Layer 9 of a small transformer language model trained on English Wikipedia (13 layers, counted from 0, width 64).
A neuron's activation on a vector x is GELU(weights . x + bias), where the dot is the dot product.
The model reads these tokens: "ad" "ford" " City" " on" " a" " one" "-" "y" "ear" " cont" "ract" "." " On"

The vector x that enters this layer's MLP at each token. A number n stands for n times 0.034.
0 "ad": 23 4 -1 36 -21 17 -4 43 -5 -28 15 -19 25 -51 -2 24 7 28 57 23 0 -23 -72 10 -20 -11 56 -26 -7 1 -5 -12 -31 -81 -5 8 -35 27 -35 -26 3 -1 -32 38 2 -50 5 37 15 26 17 -20 -27 -39 -6 -7 26 -14 -42 41 47 -15 42 18
1 "ford": -33 -5 18 11 -52 26 -25 24 32 -44 -25 -41 -1 13 24 19 28 -65 27 59 -9 18 -51 35 35 20 59 -20 -44 -12 12 -58 -21 -30 6 21 0 -3 2 12 -9 -14 16 24 -27 20 29 -6 18 11 -50 19 -38 -20 -42 59 10 -52 -23 1 36 46 -10 10
2 " City": -9 -35 38 -6 -54 49 -20 32 29 -27 -11 -37 19 52 22 -8 26 -25 -4 66 -35 47 -68 34 10 4 28 -57 -60 -12 23 -40 -22 -37 -2 -13 3 -8 17 3 2 -22 -1 8 -43 19 35 31 -5 13 -3 20 -52 6 -24 54 28 -5 -20 -22 13 49 -22 7
3 " on": -16 -12 -6 -18 -12 31 -7 34 18 -64 -33 -25 -9 -1 67 15 -4 -18 16 24 -47 26 -81 26 18 6 -13 -14 -87 -4 18 18 -29 -27 -35 33 -34 2 10 -28 25 1 2 -24 -8 -6 37 22 2 24 -28 46 -33 37 -33 6 38 22 9 5 43 37 10 -8
4 " a": 6 -27 -27 36 -10 13 -43 21 17 -30 -39 14 -5 13 61 -8 18 -14 57 34 3 12 -54 -10 -28 -35 -7 18 -83 11 -8 13 -58 -56 -25 67 -7 0 12 -13 -16 30 42 -2 -12 -17 6 37 21 16 -21 10 -24 28 -52 34 35 2 22 -45 10 33 -21 7
5 " one": 16 -17 46 17 -20 26 -8 8 -6 -11 10 19 14 28 51 -26 19 -29 64 -1 10 -13 -47 -6 -35 -21 27 -45 -65 -2 -17 -23 -47 -37 3 53 -9 2 14 9 -13 52 28 -7 -36 7 -6 16 -6 -10 -9 27 -13 14 -72 7 27 -21 -8 -83 30 13 5 47
6 "-": 15 -23 14 6 20 -3 11 -15 35 5 -26 44 8 23 50 -15 39 -32 13 19 -53 3 -58 -11 4 34 31 8 -35 30 -51 -19 -49 -40 -10 60 -9 45 3 -53 20 42 2 -34 -15 -19 -8 11 17 -25 -12 35 -5 8 -28 -34 8 -30 -29 -67 43 22 28 -8
7 "y": -20 -15 24 6 8 -37 -68 -15 21 8 -43 24 -20 0 37 -9 10 -64 20 52 27 19 -38 12 -24 11 51 -20 -38 28 -31 -28 -30 -33 -13 46 -5 -18 -7 9 13 45 35 11 12 13 -15 17 4 0 -7 72 22 28 -49 -25 21 -57 -35 -74 17 -14 42 34
8 "ear": 0 -36 20 22 -12 -6 -34 -49 25 0 -1 37 -13 -11 49 -19 30 -37 50 15 14 81 -39 33 10 15 25 -11 -29 -9 -9 -79 12 -64 -14 36 -23 -1 18 24 9 -3 -12 -5 11 22 -36 20 0 14 -19 60 -26 -11 -35 13 10 -47 -49 -59 44 10 7 15
9 " cont": -13 -8 -11 -28 4 -6 -12 -33 34 -3 -36 -13 30 16 38 -3 39 18 55 41 -25 16 -41 50 12 -25 45 -19 -50 -28 -1 -49 -20 -79 -35 72 -10 -8 45 -25 8 28 -32 41 2 -11 -2 15 12 7 26 -20 -33 5 -19 -11 15 -2 -28 -66 39 19 10 -4
10 "ract": 24 -42 36 39 -41 -36 -24 -33 1 -43 -23 3 -26 55 -2 -35 5 12 14 56 -22 39 -48 31 40 4 7 -18 -47 -38 1 -41 -9 -33 -44 15 6 59 41 9 32 12 49 24 18 -42 -12 9 24 12 -17 33 5 16 -32 -8 -23 -18 1 -57 25 17 -14 44
11 ".": -1 -3 17 5 -1 4 -36 38 18 -22 -22 -15 -5 18 27 44 18 -5 21 2 -24 20 -80 93 -9 25 26 -54 -33 5 18 -45 -68 -45 -26 -13 3 32 19 -13 4 24 -7 25 2 29 30 -30 35 -8 8 10 -23 -2 -49 -15 27 -23 -41 7 39 -31 -12 17
12 " On": -29 -12 5 15 -2 -6 -10 44 -3 -33 -82 11 -1 -26 44 9 -13 -1 13 -14 -52 18 -64 34 23 18 39 19 -76 -22 19 -14 -24 -54 -39 51 -23 6 2 -25 17 -16 9 -19 25 5 3 47 51 15 -7 44 -30 22 -63 31 14 -5 -24 -1 23 2 33 39

Each question shows the input weights of one neuron of the MLP. A number n stands for n times 0.0066.

n161 (bias -0.067): 14 -15 -5 -7 -3 -10 6 0 -27 12 -32 14 11 13 21 -18 -42 -28 5 -25 7 25 28 -14 12 -18 -27 -12 18 11 34 -26 18 -22 5 -4 46 -44 29 15 15 -27 7 -6 -16 0 -9 19 2 -8 -6 19 -9 16 8 15 -17 15 7 9 2 13 -41 -11
On which two tokens does it fire most, strongest first? 8 "ear", 2 " City"

n131 (bias 0.010): 3 38 26 -24 -5 -21 -16 -2 20 28 -6 22 -18 -12 -2 -9 7 -12 -29 -16 18 14 -13 8 2 5 -2 -16 -14 -19 11 22 19 11 -20 12 11 -1 -32 -18 -2 15 43 -31 -11 23 13 -2 -7 21 -4 41 -15 -24 6 5 -25 -6 2 14 -34 10 -9 -19
On which token does it fire most, and how strongly? 7 "y", at about 0.67

n11 (bias -0.117): -11 -22 15 27 -5 0 2 -3 12 -26 -3 8 31 -33 -10 -30 9 15 -10 15 21 7 16 39 -31 26 -38 11 14 23 12 -11 16 -26 23 29 3 -8 19 -11 -14 -11 3 0 19 0 -15 -1 39 -7 13 -10 8 -21 -28 -9 -43 16 -5 -15 1 7 3 34
On which token does it fire most, and how strongly? 8 "ear", at about 1.2

n174 (bias -0.011): 15 23 -7 -7 -16 -7 -19 -3 -11 -20 22 2 1 -13 36 5 18 43 -2 -35 13 10 -17 -23 13 -17 32 -8 10 -6 18 -13 -20 20 -4 21 33 14 1 8 19 -2 -35 -1 29 5 26 -6 -17 22 14 -6 -6 15 5 -11 0 5 3 18 18 -5 -23 -2
On which two tokens does it fire most, strongest first? 0 "ad", 11 "."

n209 (bias -0.073): 23 19 12 6 17 -18 9 36 43 -23 -28 -44 -10 -5 -25 19 -8 -21 0 -3 -14 -1 12 22 -9 -22 -21 6 -17 19 -14 30 1 6 -3 -36 19 22 -14 26 -23 -17 2 -27 11 -17 22 30 19 -12 22 -18 -4 40 -15 33 -17 -1 5 31 12 -12 -6 12
On which token does it fire most, and how strongly? 12 " On", at about 0.7

n244 (bias -0.102): -18 -32 8 38 -20 -15 20 47 20 -17 -13 -13 -18 37 -6 10 -6 -1 5 -11 9 -19 -43 -10 -25 -27 -7 -19 14 11 -21 39 13 -16 7 19 -2 -26 25 -14 -12 9 49 0 -11 18 -22 -34 13 -13 13 15 17 -13 41 3 12 40 23 -3 -4 -40 11 -39
On which two tokens does it fire most, strongest first? 4 " a", 5 " one"

n313 (bias -0.015): -5 -3 -6 1 8 -5 -16 -12 5 -5 -1 -14 -22 -26 -7 19 1 35 -6 2 37 -1 -6 33 25 -3 9 2 22 -14 -5 -7 9 9 0 -10 25 -1 8 -4 -1 -8 -8 7 15 3 -14 -45 -30 -26 -9 23 -32 -3 -10 -32 -13 28 -2 13 26 -8 14 0
It fires most on token 11 "."

n122 (bias -0.029): 1 24 1 -3 5 -29 -50 20 1 -13 4 33 -13 -28 42 34 11 26 -2 -1 9 -73 37 -39 0 -11 -15 -23 0 38 -12 -11 -5 11 -26 39 21 -21 11 29 -9 2 -21 -34 20 -27 8 -22 -14 5 -25 8 -12 22 -9 -12 -3 21 35 17 -28 -15 -20 8
It fires most on token 4 " a"

n235 (bias -0.033): 46 -2 27 17 -4 -26 5 -4 -40 12 24 -10 6 38 9 28 -32 -4 62 -27 -18 -11 17 -33 2 -13 -38 27 14 -12 -10 -9 -11 -11 1 14 -12 -36 -3 26 2 -18 9 18 19 6 -45 -23 -16 11 6 1 19 -16 1 -58 0 13 -13 -19 -1 27 -18 -18
On which token does it fire most, and how strongly? 5 " one", at about 0.5

n52 (bias -0.137): 39 11 29 14 16 -1 2 3 32 12 -11 31 -37 -58 45 -4 0 -26 5 -22 -12 -5 35 -3 -14 48 4 33 20 -20 8 -11 27 -1 13 -15 19 -52 -60 6 -6 -1 -14 -2 -23 -23 50 -20 12 -27 -28 -5 -14 26 5 -8 -21 16 -1 -36 -4 -39 -47 6
It fires most on token 8 "ear"

n118 (bias -0.072): -4 3 -3 15 -5 -1 -3 39 18 2 49 -19 26 -15 29 -22 24 10 39 -41 -2 -12 30 -8 14 0 18 19 -16 -12 -20 7 34 24 -8 10 2 -35 -6 -31 -29 36 -2 22 -23 -23 -1 -41 22 -9 -40 -16 -15 29 6 -9 -19 -12 -4 -55 5 -12 -18 13
On which token does it fire most, and how strongly? 5 " one", at about 1.8

n93 (bias -0.109): -7 -13 8 14 -24 4 22 10 -11 15 0 -35 -2 -24 12 -33 16 0 -7 -23 17 8 9 -5 6 -15 34 -5 7 5 64 0 3 54 -15 -3 12 14 0 5 -22 45 -10 -28 -25 -19 44 -39 -19 -4 -21 1 8 6 -2 30 -18 10 -36 -21 29 9 1 -7
Its three highest activations, in order, are on tokens 1 "ford", 5 " one", 2 " City"

n64 (bias -0.068): 8 -34 -13 21 -11 3 1 6 -8 22 -15 45 5 14 -47 19 11 -3 -5 -19 20 15 9 -39 0 6 12 27 -19 3 19 17 -4 -16 11 -5 -12 -17 -10 7 -26 -45 33 17 9 10 7 -12 42 6 -18 2 -8 -24 -2 19 -18 57 2 -20 21 7 -43 29
Its three highest activations, in order, are on tokens 4 " a", 12 " On", 10 "ract"